Layer 6 of a small transformer language model trained on English Wikipedia (9 layers, counted from 0, width 96).
Take only the direct path to the model's output, skipping the later layers: a vector added to the residual stream pushes a token's score in proportion to its dot product with that token's output vector.

Output vectors of the tokens that the questions are about. A number n stands for n times 0.012.
" Kumar": -13 -30 1 -4 -14 -10 71 -22 -1 53 11 -18 -24 -35 28 13 -5 -48 2 -39 -54 76 51 -35 -3 7 23 -31 43 -45 21 -1 27 -22 10 -19 -44 25 -5 -11 -23 -56 0 -2 4 21 -30 -28 -10 -7 35 -13 8 6 9 -19 24 30 36 71 -29 -49 -45 2 21 13 42 24 -46 16 -10 10 -25 -4 -29 21 -37 24 -18 9 15 -4 17 20 32 -55 22 29 26 25 18 -39 7 23 -12 4
" Order": -37 -30 -33 15 20 12 56 -43 -17 41 18 -15 27 -11 37 40 -7 -24 -11 -28 -61 44 35 18 -32 -11 -36 -14 26 -27 -4 -23 16 12 -7 -20 11 39 5 38 -19 -40 27 -31 -33 71 -29 -37 -18 39 -27 -17 37 -5 21 8 -36 7 17 -27 -20 -11 1 12 8 26 -15 25 -42 23 -48 -1 -22 5 -27 21 -2 -2 -18 -5 29 15 -30 -5 28 3 20 32 43 0 17 -83 -11 32 39 38
" Network": -20 -12 16 16 -19 -7 78 -10 -9 30 12 -50 -37 -18 35 18 41 -25 -13 -36 -11 18 35 6 -22 -5 -38 -22 8 7 -14 -3 69 -22 -7 -29 8 -12 -2 -22 -55 -3 60 4 -6 43 -10 -57 7 -21 -24 24 -13 33 16 16 10 35 8 56 -29 -16 14 15 18 -41 1 26 -9 57 -14 4 -48 55 -23 -4 -35 8 -13 -21 -23 -7 3 25 40 -18 -11 12 17 -23 -12 -23 20 21 -5 -23
"born": 16 -39 26 26 11 14 -9 16 -13 44 -36 -55 29 11 1 9 -17 -2 -35 -32 -25 76 11 6 51 1 3 -43 -2 16 -8 -41 15 -2 -1 -23 -6 32 22 -34 -48 -6 19 -18 -69 34 3 -6 32 18 37 -10 -24 -26 8 -23 -4 -38 3 7 -55 -30 -13 42 7 25 -2 36 20 -13 3 -12 -24 13 -21 -22 -28 65 -2 5 12 30 -22 40 -20 37 -53 -2 26 1 -27 -7 37 32 29 -12
"mouth": -6 -52 22 24 -13 -56 65 2 -4 28 3 -56 11 -36 10 37 22 10 25 -16 -59 36 -10 34 -61 30 -26 -86 14 -15 -2 -31 17 36 20 -8 0 -28 1 12 -6 -81 -37 -24 -6 28 -11 17 6 16 11 -3 -23 11 -39 -25 -25 36 14 10 -66 26 15 37 -44 25 -16 70 -65 75 18 69 -23 67 -24 -6 -42 69 -25 -15 42 40 30 42 22 -41 -13 34 85 -60 0 14 -9 -50 -61 18
" Jr": -3 -33 33 60 -16 -20 6 1 -12 29 -28 -30 -17 -69 24 -9 11 -21 -53 -37 -44 6 -5 -30 -26 -17 28 -26 19 -36 33 16 20 0 -1 -2 33 -3 24 -3 3 5 12 26 -25 24 16 -36 3 -7 41 -9 -19 15 -40 -3 11 2 -13 9 -14 5 33 30 3 3 15 13 23 -15 16 50 -30 5 2 -11 -30 45 -59 -36 2 43 7 30 60 -13 -43 20 20 52 33 -52 -15 -16 -31 40
" Brazilian": -10 -50 32 11 -19 -14 45 2 -20 22 62 -37 -9 -33 27 -13 23 -19 15 -4 7 35 18 -14 -13 44 -22 -17 25 -23 33 -27 16 -4 -2 -35 -37 0 -45 -1 -6 -28 30 30 -31 -2 -12 26 -17 43 30 28 -9 -6 -21 2 13 -14 19 43 -32 -1 -6 -2 23 -7 9 8 -13 6 20 -10 -43 -15 -8 19 -22 40 -13 -24 -6 19 -47 1 -7 -9 18 38 29 23 -7 -15 20 -31 -27 7
" room": -12 -45 -12 13 -5 -17 31 2 -12 16 18 -3 10 5 30 47 -8 -28 -15 -61 -56 20 16 -17 27 -61 -33 -14 29 -18 13 2 43 -18 -14 -10 -15 -21 23 15 -11 -27 13 16 -9 20 -5 7 -33 -22 18 22 0 2 -17 -29 9 24 11 -7 6 -20 -16 -52 36 -11 -12 40 -28 39 6 27 -65 31 -44 26 -27 83 3 21 27 37 -4 44 -2 -39 -42 -5 37 19 45 -42 -6 -3 8 39
" Conference": 23 -39 -18 42 -24 -27 55 -16 -15 37 10 2 6 -1 -7 4 -30 -11 1 -55 -16 11 3 1 -35 -10 -14 -19 5 -41 -17 -43 54 20 21 -21 37 33 -10 43 -20 -29 -8 15 -61 22 -7 -5 24 10 -17 0 5 -6 9 -17 -14 27 21 44 -21 -25 35 -8 22 -2 -51 38 -18 19 -36 -9 -82 59 -14 27 -26 15 -19 -16 4 51 -16 22 19 0 26 48 11 -4 15 20 5 16 -28 -9
"at": 27 -32 -32 -5 1 1 -14 -2 -5 -11 28 -9 23 1 -11 -14 -15 -28 15 28 -34 -5 -39 13 -10 -13 2 -30 0 -18 36 -17 45 7 29 -1 -8 20 -19 18 6 29 -15 -30 -11 20 1 -39 -12 40 9 37 9 -4 1 16 6 6 -3 6 46 28 18 -10 3 -16 20 15 0 -4 12 39 22 0 -32 -2 7 -11 -10 11 -14 -28 -23 -7 -5 -43 -16 -14 -5 -20 -14 -14 6 39 39 -12
" Conservative": -35 -20 17 3 -5 -6 27 7 -14 20 0 19 -33 -60 0 12 27 -11 5 -36 -23 23 28 28 44 8 -38 -28 39 -43 -15 -20 16 -1 -16 1 9 11 35 -14 -16 -40 52 8 -22 13 -22 -3 -25 31 -11 -16 -10 12 -15 -5 13 -20 -5 24 -26 -32 1 21 -36 -19 16 21 -22 20 -17 50 -44 8 -5 16 -23 61 -15 -24 18 -6 13 -7 -9 -26 -5 55 50 26 13 -3 16 8 -6 10
" himself": -6 2 -4 7 15 4 95 -1 -8 14 17 -17 6 -45 17 6 -4 -40 -14 -35 -44 34 12 -41 23 -38 -14 -17 26 -33 73 10 6 33 -21 -4 -12 -10 35 -11 -18 20 -24 17 -6 45 -5 -42 -22 -6 76 5 -13 4 -20 -22 14 -2 27 1 -20 -32 -5 -33 14 -26 0 4 -28 4 -3 20 -35 -2 22 -16 -4 50 -17 -25 28 43 -6 7 -2 -22 -23 28 -16 46 14 -15 -12 8 -35 42
" Kentucky": 30 -21 23 34 -10 -29 -7 9 -21 32 38 -67 7 -14 18 21 25 3 3 -42 -31 -12 15 -8 35 16 -33 -23 30 -43 -15 -19 -2 -1 18 3 18 13 -14 -3 -22 -34 13 14 -26 8 -29 -1 -7 -3 28 -2 -6 -16 -12 -13 2 14 14 17 -21 -46 -3 16 26 10 -17 12 0 31 -13 -2 -52 16 4 29 -21 37 -20 -34 39 36 -25 -2 14 -9 -14 45 28 17 16 23 1 -12 -38 15
" Pakistan": -6 -11 5 -8 -7 -5 71 -25 -24 26 10 9 -14 -23 11 -10 14 -47 12 -40 -20 22 36 -10 -10 43 -19 -23 16 -35 13 -22 16 -9 42 0 -18 10 -14 3 -38 -39 4 9 12 27 -1 -16 12 -30 5 -14 -9 21 -14 -17 16 13 42 38 -35 -2 5 -14 -18 28 16 0 5 28 -10 9 -56 -6 28 29 16 32 -15 1 8 -15 -21 38 0 -43 -16 26 25 -2 6 -6 -5 25 -21 -19
" Earl": -2 -18 -12 58 -3 -20 -2 13 -26 23 13 13 32 -37 20 33 21 -12 -31 -6 -41 35 16 -4 12 17 -28 -28 12 -41 12 -17 -17 -11 -17 -41 -26 -5 24 -18 -25 -14 15 -30 -30 52 -35 -10 -24 -1 5 -35 1 11 4 -21 2 -19 42 46 -27 -40 -6 -12 14 9 -22 28 -9 -2 10 42 -26 -14 -25 1 12 44 -34 8 72 32 13 27 13 -13 -8 16 53 -11 17 -29 -9 32 -35 53
"reland": 30 -57 13 59 -13 -20 30 -51 -9 54 22 -44 -5 -34 22 -5 41 -12 1 -55 -57 -20 36 8 1 -23 -42 -65 37 -35 30 -27 49 -2 -8 -57 -21 -16 29 18 -46 -48 -62 -8 20 36 -12 -3 -7 21 -1 -24 -29 -1 -42 -17 -43 47 70 37 -26 -67 -21 57 8 36 8 43 6 59 -9 21 -84 45 -12 -20 20 70 -45 -32 -22 38 -4 16 32 12 6 47 30 -5 56 5 28 33 -19 -1
"umbent": -37 -47 30 15 -32 39 41 -4 -17 41 51 -17 -8 -29 49 6 12 1 -6 -81 -43 69 28 30 12 11 -46 -66 28 -54 -9 -28 52 -10 16 -15 31 20 -16 -74 -6 -81 -22 27 -36 23 -18 -35 7 24 40 -14 -21 27 7 -61 -45 -16 49 32 16 -9 -7 -29 -8 -32 39 11 -27 24 35 52 -79 -36 -13 14 -11 36 -41 26 9 24 -12 50 26 -53 24 62 27 13 71 -21 -35 -49 28 50
" label": -17 -31 40 26 -23 -13 56 -25 -13 6 12 -22 -24 12 38 54 22 -58 -54 -32 22 -4 23 17 -4 17 -49 -19 5 30 39 2 70 -10 -16 -29 -15 -17 -5 15 -2 0 31 28 -16 14 -44 -46 -15 6 -23 1 19 -7 -7 -5 1 4 3 19 -8 -12 -35 -8 32 4 3 43 -28 22 -7 19 -23 18 -19 -10 -5 35 -11 -40 40 25 -19 -34 9 -12 21 21 14 -28 59 -63 27 -42 -8 33
" Honor": -37 -17 -19 20 -44 5 12 -26 -17 22 12 14 -13 -13 57 19 -5 -10 -16 -24 -32 31 -18 -9 -4 -30 -38 -30 30 -25 23 -29 12 17 -6 -36 -30 20 38 39 -10 7 13 7 -22 23 4 -18 -6 59 3 9 -4 2 -17 -25 -28 -7 24 58 3 13 45 -6 12 32 -25 23 -21 -18 -15 41 -48 -19 22 -12 24 35 -5 -31 17 27 -52 9 8 -68 34 28 50 15 -14 -8 -31 0 -12 35
" ISBN": -62 -20 10 24 0 42 19 -10 -16 55 21 -34 -8 2 -8 28 -24 -22 -73 -41 -40 60 36 -20 -52 13 -7 -29 -46 15 -28 -16 -21 15 -31 -2 18 35 -24 -45 -32 -41 -9 4 -3 10 19 -18 39 20 34 26 -24 41 -35 -71 -7 -21 13 23 -20 15 -15 18 24 36 -54 48 -38 17 36 35 -11 22 19 69 -43 29 -48 7 45 33 -62 -3 52 10 -1 35 35 38 33 -59 17 6 -58 46
"way": -22 -23 4 -29 -5 -33 56 -5 -6 53 -8 -58 33 21 7 6 33 -2 -18 -2 7 6 18 -2 30 -32 16 -19 -15 -10 24 -14 61 14 12 -55 5 -3 -21 6 -15 -6 -2 16 -45 6 -3 -36 35 -27 2 -13 13 35 23 -11 7 36 39 6 14 -23 -11 10 7 7 -52 31 -40 14 -37 16 -45 29 -15 20 -19 65 -4 24 15 27 -12 42 -47 5 -50 -16 43 -35 -11 16 2 -26 -7 -26

Output weights of attention head 3. The head adds the sum of these rows, row i times number i of z. A number n stands for n times 0.0022.
o0: 45 21 39 25 -60 6 10 -15 -10 -27 -17 -3 21 3 16 -22 8 -5 33 6 32 4 4 -10 36 37 -26 -5 17 -17 -33 22 39 13 3 -16 -27 32 0 31 2 2 -30 -39 37 -17 -32 23 -3 -64 4 -19 11 8 -10 -19 -8 35 1 -21 4 -23 -28 -27 -4 -7 -5 -26 6 22 -1 -14 24 9 -12 9 -9 20 80 -2 -39 1 3 23 -1 -21 42 1 -30 -19 2 -34 -46 -13 -3 -12
o1: 2 -78 14 -21 -6 24 53 29 28 -39 24 23 47 -7 -9 -8 19 -27 48 2 24 25 8 -20 -18 5 11 -12 -5 -1 -18 -40 -1 14 -44 -33 -15 -4 5 8 -2 -25 -22 31 4 -47 36 -22 -21 12 14 5 -27 -13 31 -7 1 -29 -3 19 5 16 18 24 37 -36 -1 -23 18 38 -22 -30 43 -75 -23 47 -18 9 -5 36 -5 24 -5 17 -9 1 -21 -21 -7 2 -13 24 -14 38 24 -9
o2: 1 -24 2 -69 39 -11 41 1 -15 3 26 43 5 0 10 -9 -18 -37 48 28 -21 27 -31 -1 -3 51 38 2 -11 -16 -25 2 2 -29 15 2 -42 34 -6 -6 -24 -16 -19 9 33 6 -10 -32 26 0 -17 -8 14 -3 -19 -16 21 -10 11 -3 15 22 -28 14 -39 2 -2 -4 14 -3 -30 22 13 -27 20 -9 -33 -15 -18 14 -21 6 29 21 -38 21 5 32 -8 15 8 -9 38 14 -20 -32
o3: 0 -17 -14 7 -9 -23 -3 19 -26 7 33 21 52 9 43 27 6 -10 -39 -26 -8 -14 4 8 39 -24 0 -3 -2 -2 -3 35 17 -18 1 24 -12 -33 -19 27 4 -17 10 14 -11 13 -22 -10 -26 1 -8 -1 19 30 -12 0 18 1 -46 3 -30 11 2 42 12 4 20 8 -19 20 -2 -80 -11 32 -72 7 3 11 33 -20 -28 30 -8 -12 31 -35 -7 12 -4 14 -6 32 -24 15 22 -36
o4: -39 6 -50 0 36 15 24 -38 13 0 7 20 33 0 16 -39 -6 21 62 4 24 48 -12 -15 -13 17 28 19 15 -16 10 48 -10 1 -22 0 16 -2 50 0 -20 9 2 31 -14 -39 26 -30 -51 51 56 39 -14 -25 -15 16 -43 -30 7 1 -22 2 -2 -5 -19 -24 -4 -1 -34 -12 -16 -36 -19 -9 -10 -5 72 -19 0 21 8 -24 -22 -25 -2 46 -26 -2 -4 -16 -24 -6 -6 0 0 18
o5: 44 0 41 53 57 -33 -29 -45 -15 -25 -48 -21 -36 -20 -16 -18 -27 -16 -6 8 -59 -57 -31 7 6 16 3 30 10 -15 -3 0 20 -15 -12 -3 29 23 -2 11 8 4 -25 39 40 -8 -16 -65 -7 -15 24 -5 4 10 -23 -25 -41 28 3 -6 6 -10 26 24 -10 7 8 34 0 13 -9 38 43 21 -4 -15 -25 48 -28 -15 -9 22 6 10 10 17 -6 39 3 -40 8 19 14 -16 -17 11
o6: 17 -37 21 30 6 21 -16 2 -15 -13 51 3 -4 49 -2 -39 23 39 -14 17 14 15 -27 -17 7 28 8 -10 -16 -31 12 0 27 4 26 -64 -32 -3 -28 -26 41 -1 -21 21 -16 -14 7 -6 -44 47 -3 5 -4 -26 27 4 54 -1 -31 29 15 65 -44 -27 -3 -4 3 -12 32 29 -30 -2 -30 -10 -37 2 -43 -35 31 -6 -16 27 -21 5 17 -16 69 -48 -20 8 -3 -6 -20 20 16 -2
o7: 16 -19 -9 8 -30 -26 10 -30 -1 8 -28 -4 -32 -35 -6 -24 18 -15 -5 -32 -20 -7 4 34 3 -5 -1 -15 -31 14 -4 -18 -16 11 38 38 3 -56 23 3 -10 -57 22 -11 -7 -6 -30 3 46 -79 24 -2 21 15 35 16 41 11 -9 38 -26 44 -36 7 -42 12 19 -1 13 9 9 0 0 -24 1 -14 34 -5 24 6 32 -19 42 35 -32 -7 15 30 40 13 -4 33 -5 24 -4 -4
o8: 5 23 -9 21 4 4 15 -6 21 21 28 -31 36 -8 29 -44 3 2 -34 -19 39 -4 31 -28 -36 28 21 18 19 2 -7 -7 -2 33 -27 6 8 4 -4 25 23 20 -8 -14 2 -31 32 25 19 -9 -29 41 -22 -22 -9 -3 10 -43 3 19 -23 5 27 -3 12 -37 -18 3 6 1 -13 6 -70 -26 -6 -18 -43 29 -9 4 -12 -6 32 49 -18 -29 -21 20 -47 18 10 6 17 -19 -34 10
o9: -15 13 56 4 -6 -21 32 -27 -28 -32 50 -27 12 -16 68 -15 -52 -22 27 0 2 -9 -5 1 -51 6 -7 44 -28 59 21 0 -9 1 -2 34 -18 -21 7 -18 58 10 1 41 21 -18 35 -15 -22 -13 4 2 19 19 17 21 16 -17 -25 -15 -37 8 37 -7 13 -36 -5 36 15 -27 -20 -14 1 15 -1 6 -26 3 -27 13 -10 1 -10 -74 46 15 -2 -20 -10 -17 25 -12 5 -49 -30 30
o10: 21 -2 -16 -13 44 12 -22 -8 -22 -11 -19 -3 6 -7 12 10 31 8 -42 -29 -22 14 -33 -5 33 10 -7 -33 -23 28 -32 9 -44 8 18 5 -8 29 1 5 30 3 -19 -6 -20 19 29 -25 -17 11 37 -2 -56 -6 -9 19 -18 -31 6 -5 -18 54 11 -1 -12 3 -3 4 -30 10 -7 4 -7 35 -18 5 -39 -9 -20 19 34 37 -11 33 18 4 42 14 -24 29 -12 2 -9 -27 3 22
o11: -12 -53 -55 7 3 5 -2 2 -39 -1 -14 4 -10 44 44 2 -13 46 26 -19 -59 -17 -39 31 -8 -64 3 46 -12 9 10 -16 0 28 -25 13 65 -16 -22 36 -9 -39 -14 11 15 -17 -18 3 -41 21 26 -10 37 -5 28 -53 -30 29 10 59 21 -32 8 11 -9 58 -13 44 -20 7 -53 -31 -48 -3 -7 10 9 28 -8 -34 -7 4 39 -51 10 -13 3 59 49 -32 27 -2 -8 7 41 -16
o12: -12 -6 10 19 -5 9 -20 -26 -23 24 -7 -12 10 15 -18 22 32 -8 26 29 1 30 -16 31 -32 -1 12 -36 -31 4 -6 38 -25 0 -8 -22 30 -37 -4 45 27 12 14 16 -19 13 -20 30 -15 28 -5 -4 -1 -9 4 -44 -7 -5 15 14 8 11 -8 7 9 28 28 -41 -31 -41 45 -13 34 -12 -26 -6 29 -7 -25 12 -6 14 -27 1 19 27 6 -32 -7 -29 1 -31 41 -25 14 -3
o13: -18 17 18 -58 8 2 32 -7 50 -5 -39 -5 -17 -5 41 8 -1 -24 0 16 32 28 70 -1 -27 5 -31 20 17 6 -20 21 58 27 8 -11 -13 16 3 -24 -23 -32 15 -36 13 9 29 -30 -7 -5 -39 40 -4 -1 -33 -19 1 -20 9 21 -2 28 -60 -11 35 -10 23 38 27 -6 33 -29 19 -62 11 -17 -26 -18 -4 26 -7 -63 33 24 34 1 -32 -26 -5 14 -25 -1 23 -10 -10 -36
o14: 10 39 -19 -44 1 -11 -34 2 27 12 -15 7 27 5 11 24 -1 -8 13 -27 13 53 -7 43 -16 -10 13 6 38 23 53 -23 -21 -8 -11 0 11 10 50 1 -17 -52 13 -2 -20 -24 3 -4 -2 60 15 -29 7 6 -28 19 -13 -36 -3 -31 -24 -6 -32 -5 36 -4 35 -3 -41 -21 -4 48 -9 -38 3 -29 2 25 -14 0 -2 4 -6 -28 18 12 19 19 3 11 -32 23 -22 -36 -9 2
o15: -18 -18 5 2 -8 3 -9 44 17 -4 -39 -6 -9 6 28 19 5 58 4 -8 -46 30 3 -4 53 -8 36 9 23 -32 10 7 10 3 -23 28 55 4 -23 5 -47 -43 -26 -5 -40 -8 2 -12 -15 11 2 31 12 40 34 -49 5 -29 0 47 -3 -23 -12 0 -46 2 7 -14 31 3 -39 -16 8 -21 -27 38 -8 4 39 -2 0 14 7 -5 12 -4 -4 7 -13 16 -14 3 -17 -25 9 -3
o16: 45 6 3 -10 -29 -26 6 26 -24 -8 -24 -33 -4 0 -58 -17 25 -3 25 -18 -38 5 31 25 0 -33 -10 -2 -12 26 18 11 58 -6 -29 -11 24 16 4 -39 19 -1 2 -27 20 2 1 -1 -11 -8 -16 1 44 9 4 -10 -47 37 5 1 18 2 -20 9 -42 20 -21 -14 -5 42 26 14 -24 12 -8 -18 7 28 -3 -29 12 -16 62 -3 25 29 -2 19 9 -55 -35 30 28 -4 10 -41
o17: 24 15 16 24 -29 9 11 -11 -2 -7 28 1 -47 -39 42 -23 5 13 25 39 19 0 50 -20 -11 46 23 -25 -35 44 -4 16 -7 -31 -8 -22 -16 15 -28 -4 43 -9 29 0 -8 -9 -16 21 26 4 -31 22 -23 -16 -14 14 28 -5 -11 47 -20 -52 -13 33 3 -29 9 -30 19 -5 56 28 -7 -38 -19 -25 -13 -32 12 0 25 -13 -15 11 -17 -34 -12 -41 -12 21 4 -25 39 51 1 -21
o18: 36 5 2 8 2 -12 14 -10 -35 -20 2 22 -17 -1 -38 -23 -11 -26 2 1 8 -7 39 -43 -16 10 -40 6 2 24 25 -33 33 -61 18 56 24 38 10 -2 -35 -28 4 -47 28 16 -11 -27 56 -36 -36 -5 -12 13 -40 32 10 -26 38 41 18 -4 4 -10 13 8 19 -36 -8 -13 -42 23 26 -3 6 -10 43 22 12 14 -9 -12 0 17 10 26 -23 11 11 -81 -19 12 43 -12 -3 -11
o19: 7 -29 14 14 6 12 -7 32 58 8 3 0 -43 11 3 -3 10 15 -23 -5 -2 -28 1 -11 57 6 -18 57 20 -3 -8 -33 -7 32 -40 33 8 9 -52 -24 -32 16 3 -27 1 -9 10 -22 39 -75 -12 -31 18 8 10 17 43 9 -6 14 -12 -6 5 25 5 30 -11 4 10 -14 31 -12 16 10 43 -36 -35 22 28 14 -5 -26 3 -16 -6 -14 -16 -12 12 -26 -18 3 -34 4 -10 9
o20: -46 -4 21 -21 40 35 32 -13 -3 8 -23 0 16 -27 2 -18 -21 -54 18 41 14 44 28 31 -44 1 -2 26 0 -10 3 6 45 -25 34 57 -18 46 -26 1 24 -5 -4 24 -3 -1 13 -38 41 3 -11 20 -24 7 -10 -36 -6 18 11 8 -37 -7 -30 -13 22 5 -1 -25 36 -10 -1 40 -18 -16 45 9 -10 -30 12 57 -41 -93 -19 53 -11 -12 -8 -29 -54 -7 -40 -13 14 16 24 -25
o21: -20 -47 9 6 31 13 31 -24 -9 8 -7 10 32 -36 15 -47 50 -14 19 3 -4 57 55 19 -6 -12 2 5 -24 3 14 49 -46 -2 -31 24 -11 -36 12 8 29 -3 -11 28 -9 -20 48 1 -33 -27 18 14 28 27 10 -30 9 37 55 -9 9 9 21 -30 -46 32 9 -31 -24 -45 -25 25 -49 -8 -11 -3 29 21 -22 -25 2 -29 -46 -10 -27 -11 9 -8 -6 -2 4 0 12 -20 -9 11
o22: -36 29 -38 -12 24 54 11 -17 -16 6 -23 35 -30 16 -20 -4 9 -11 -23 -3 -40 25 33 -4 25 8 -37 -14 4 18 -33 -36 30 -24 15 11 16 3 14 14 2 10 -17 -60 -13 -20 16 -20 61 -6 -9 -46 4 27 8 -21 11 10 50 15 19 -29 6 11 -15 20 -2 2 -39 -22 -43 25 -39 5 16 11 7 5 4 70 -10 24 13 6 -38 -7 -49 -58 -8 -10 17 81 35 -11 7 -3
o23: -7 8 -12 15 21 -30 55 -5 -18 4 15 -4 -12 9 -27 14 0 20 -38 14 3 3 13 -22 22 -29 -32 -20 28 -7 13 6 29 7 -2 -33 16 -2 -36 -23 10 -26 -5 5 -18 -26 -37 -15 13 3 -13 -18 2 10 -18 2 -14 -22 18 26 15 -1 -13 -11 35 -19 -18 17 -45 27 11 -3 -19 31 38 5 3 10 17 25 40 -2 34 17 -19 -16 -29 -15 -12 24 24 12 -20 -3 18 1
o24: 28 -43 29 6 62 -34 1 -9 -20 3 -16 7 22 -16 4 -1 4 7 -6 -9 7 36 16 9 16 7 2 21 -7 -25 -9 -19 -63 8 32 -9 -1 13 42 -21 2 -21 -33 1 20 2 -18 -18 3 4 26 -19 9 -22 -25 -4 1 -1 18 -25 -33 -3 1 7 -23 2 30 -4 -29 -22 -16 33 -15 -7 -5 7 22 25 -10 -20 38 37 5 -44 36 -8 20 9 -3 -8 -33 -17 -9 34 23 -1
o25: 11 0 -1 47 2 8 -21 -21 -28 -23 5 -19 -22 3 -16 0 -32 33 37 -26 -13 -15 -33 -15 18 -32 -3 -12 1 11 -38 3 -9 -14 -27 -3 31 -62 21 12 17 54 21 -14 19 7 30 -23 -26 5 8 22 -14 17 5 28 10 -32 -13 18 -26 5 -22 10 7 7 0 26 31 14 -10 -8 8 10 10 -12 -20 43 24 20 29 14 0 -18 10 -30 -9 13 -7 33 35 -28 -30 1 -21 -9
o26: 1 26 -8 20 18 -24 19 30 -39 22 -10 -26 -34 1 -9 17 29 39 37 -3 4 -5 -20 4 6 25 9 5 47 -35 -2 -9 13 5 -18 -68 12 3 -63 -11 17 -29 5 1 11 14 -20 9 11 54 -3 -40 -41 -18 -10 45 9 5 5 7 -3 -15 40 -7 -9 -49 24 19 58 15 -3 -46 20 -23 -9 24 -10 -10 19 -32 1 -5 48 7 9 -31 15 -45 -8 -18 6 28 -3 -20 13 -29
o27: 29 -15 -70 -11 32 -13 30 -52 39 2 -42 9 13 1 31 24 -30 -26 -2 -18 -23 -17 -1 -17 19 26 20 -23 12 -30 3 -19 -18 -23 1 25 -12 40 -31 -2 -38 -14 -26 -12 1 -17 -8 23 27 -27 -6 0 5 1 -30 14 15 56 -2 -16 35 52 -25 -21 -27 33 16 1 -10 10 -26 20 3 35 41 -11 -11 -2 -1 -23 36 -21 -7 36 -2 15 -14 -13 8 17 -13 13 -9 4 44 8
o28: 63 -7 -5 -17 -18 20 0 -6 30 -48 -10 32 -36 17 -3 31 -36 9 12 -33 -48 27 7 -27 14 14 3 16 32 -24 -8 8 24 3 56 -16 8 -24 -14 -9 -3 -38 6 -19 -20 7 -23 -44 -21 -14 -41 44 18 22 5 8 12 -5 7 20 -3 0 -39 -15 -34 -8 7 5 28 -26 -21 41 -14 18 3 -33 -16 -8 37 32 39 -38 63 30 60 -14 -33 -12 14 -1 12 -2 -16 21 -48 -4
o29: -11 0 -11 9 6 13 39 -24 -24 10 11 21 -4 27 45 -44 -1 -22 -26 -1 25 -38 -14 -32 -49 -38 27 21 -56 2 20 20 -52 40 -22 0 46 22 -23 3 9 13 -17 -8 29 30 40 -8 -3 5 2 -1 26 -17 -45 20 18 21 12 -33 41 -20 25 -30 1 2 -28 -4 -12 -18 40 46 -4 1 6 -40 -19 -2 -23 -23 -1 11 -36 -14 39 -19 11 1 2 6 -7 7 12 -16 39 -23
o30: -3 19 20 -39 -29 -9 0 17 56 -10 71 -56 -18 30 8 12 -35 22 32 -28 -39 -10 8 10 -12 18 13 0 -7 4 -1 -18 51 8 51 35 0 5 18 16 10 17 7 13 7 10 -25 -6 -28 -8 35 1 0 8 -2 30 -26 10 -36 -6 -21 -4 -2 -51 9 -8 -18 -31 -36 -5 -10 15 -61 -19 -6 -18 -58 51 0 28 -22 12 -11 -8 36 29 6 10 19 -2 -9 40 -61 -46 -30 16
o31: -15 -57 34 -26 -47 -13 0 -13 8 -18 10 -6 -21 5 25 29 12 -5 19 -32 19 -8 -27 -20 5 27 -15 -32 63 -26 7 2 17 -49 -6 -7 67 10 -24 -30 -20 -22 23 -4 13 -12 37 -33 -10 -18 -6 14 -11 15 35 62 17 32 10 45 59 -24 -2 -4 35 -14 27 -18 31 -54 35 -7 -27 -9 -45 -1 -45 -6 -6 2 -15 35 14 -6 16 17 -17 18 15 18 35 -2 -64 20 -1 -14

Each question shows a token from some text and the vector z that the head gathered there. A number n stands for n times 0.017.

"9": -22 -12 -4 -1 9 -13 -4 -9 24 -15 5 -5 -2 -1 11 4 13 -5 5 5 0 -14 -2 -19 -3 -2 -5 -13 -4 4 5 -5
Which three tokens does it push up most, strongest first? "born", " ISBN", " Honor"

" (": -20 -47 -4 -51 47 -1 -4 -20 -9 16 8 14 35 -10 24 -6 0 -16 21 18 -3 12 33 -26 -3 8 -3 -26 -40 5 -7 -36
Which three tokens does it push up most, strongest first? " ISBN", " Honor", " Order"

",": -26 16 16 -3 34 -74 72 -13 63 12 14 -4 50 23 25 18 -23 17 -26 -32 52 14 -20 -19 36 7 4 -51 38 -10 47 19
Which two tokens does it push up most, strongest first? " Brazilian", "umbent"

" In": -14 5 -2 -3 24 -15 8 7 -7 -9 -17 13 -6 -6 4 19 0 -13 7 10 1 3 11 -23 10 -10 -11 -3 22 10 -8 -22
Pushed up most: " Order"

" pres": -16 -16 -3 -8 2 -8 9 -6 18 3 6 16 -19 -19 13 0 9 -8 0 11 -9 10 -7 -3 21 -5 15 4 14 10 -12 -6
Pushed down most: " Network"

" Zealand": -7 -11 -6 7 11 0 -13 -18 14 15 -10 0 -22 1 -7 -4 6 -12 20 19 2 -18 13 4 -21 1 -2 -13 21 9 20 -2
Pushed up most: " Network"

"'s": -33 -36 -4 -5 27 9 -32 1 -26 37 11 30 -25 -36 19 17 7 -40 32 16 -38 13 47 25 18 4 -33 -4 28 -8 20 -14
Pushed up most: "mouth"

"re": -34 -47 8 -61 59 -5 -6 -12 -8 30 18 18 52 -19 41 -19 -13 -17 22 -2 -9 23 37 -35 -2 17 -13 -30 -53 4 -3 -42
Which two tokens does it push up most, strongest first? " ISBN", " Honor"

"r": -21 23 21 -9 41 -21 8 12 40 -3 10 21 4 -9 21 33 2 2 0 -2 11 15 23 -28 21 -4 -18 -26 12 6 14 5
Pushed up most: "umbent"

" Sol": -15 9 -20 19 23 -24 15 -36 28 40 37 -38 32 -40 20 -11 -45 12 -72 -35 8 8 -78 -39 -9 44 22 -54 -17 15 21 -5
Pushed up most: " Brazilian"

" M": -7 -24 24 2 0 0 33 -6 26 -14 10 13 -8 9 8 24 21 -3 19 7 3 -37 7 10 -6 29 15 -25 30 -15 14 2
Pushed up most: " Network"

" |\n": -24 -23 -12 6 -3 -16 3 -11 6 -12 10 -2 -19 -17 21 13 7 -18 1 27 -19 -30 1 5 1 10 -2 -8 8 -1 5 -5
Which two tokens does it push up most, strongest first? " Kentucky", "born"

" Alex": -30 -50 -1 -52 51 -4 -8 -6 -7 27 15 18 35 -13 32 -14 -6 -16 31 13 1 22 33 -23 0 11 -15 -19 -43 6 -6 -41
Pushed up most: " ISBN"

" ": -22 -2 6 -4 13 -32 22 -10 28 1 8 -5 10 5 14 2 -4 7 -11 -2 11 -7 -13 -15 8 4 0 -20 16 -1 20 6
Pushed down most: "reland"

" Walter": -27 -60 -1 -70 49 22 -31 -9 -21 40 11 30 15 -22 42 -26 -2 -35 40 30 -10 21 29 -28 21 16 -28 -10 -45 3 6 -57
Pushed up most: " ISBN"

"mentary": -9 -11 -19 3 7 7 -10 -24 11 6 -18 -5 -23 -12 -30 7 18 -28 17 15 3 5 27 1 -16 6 -5 -13 13 18 5 5
Pushed up most: "way"

" sports": -8 -21 -40 2 14 -2 -13 -42 23 30 -16 -13 -31 11 -36 -5 16 -19 20 19 24 4 43 4 -28 15 9 -36 3 25 19 28
Which two tokens does it push up most, strongest first? " Network", "way"

"Pl": -16 -18 -6 -2 17 -10 1 -3 13 4 5 14 -14 -22 14 9 -2 -17 -5 21 -17 9 -15 -7 22 -6 13 -1 5 4 -6 4
Pushed down most: " Network"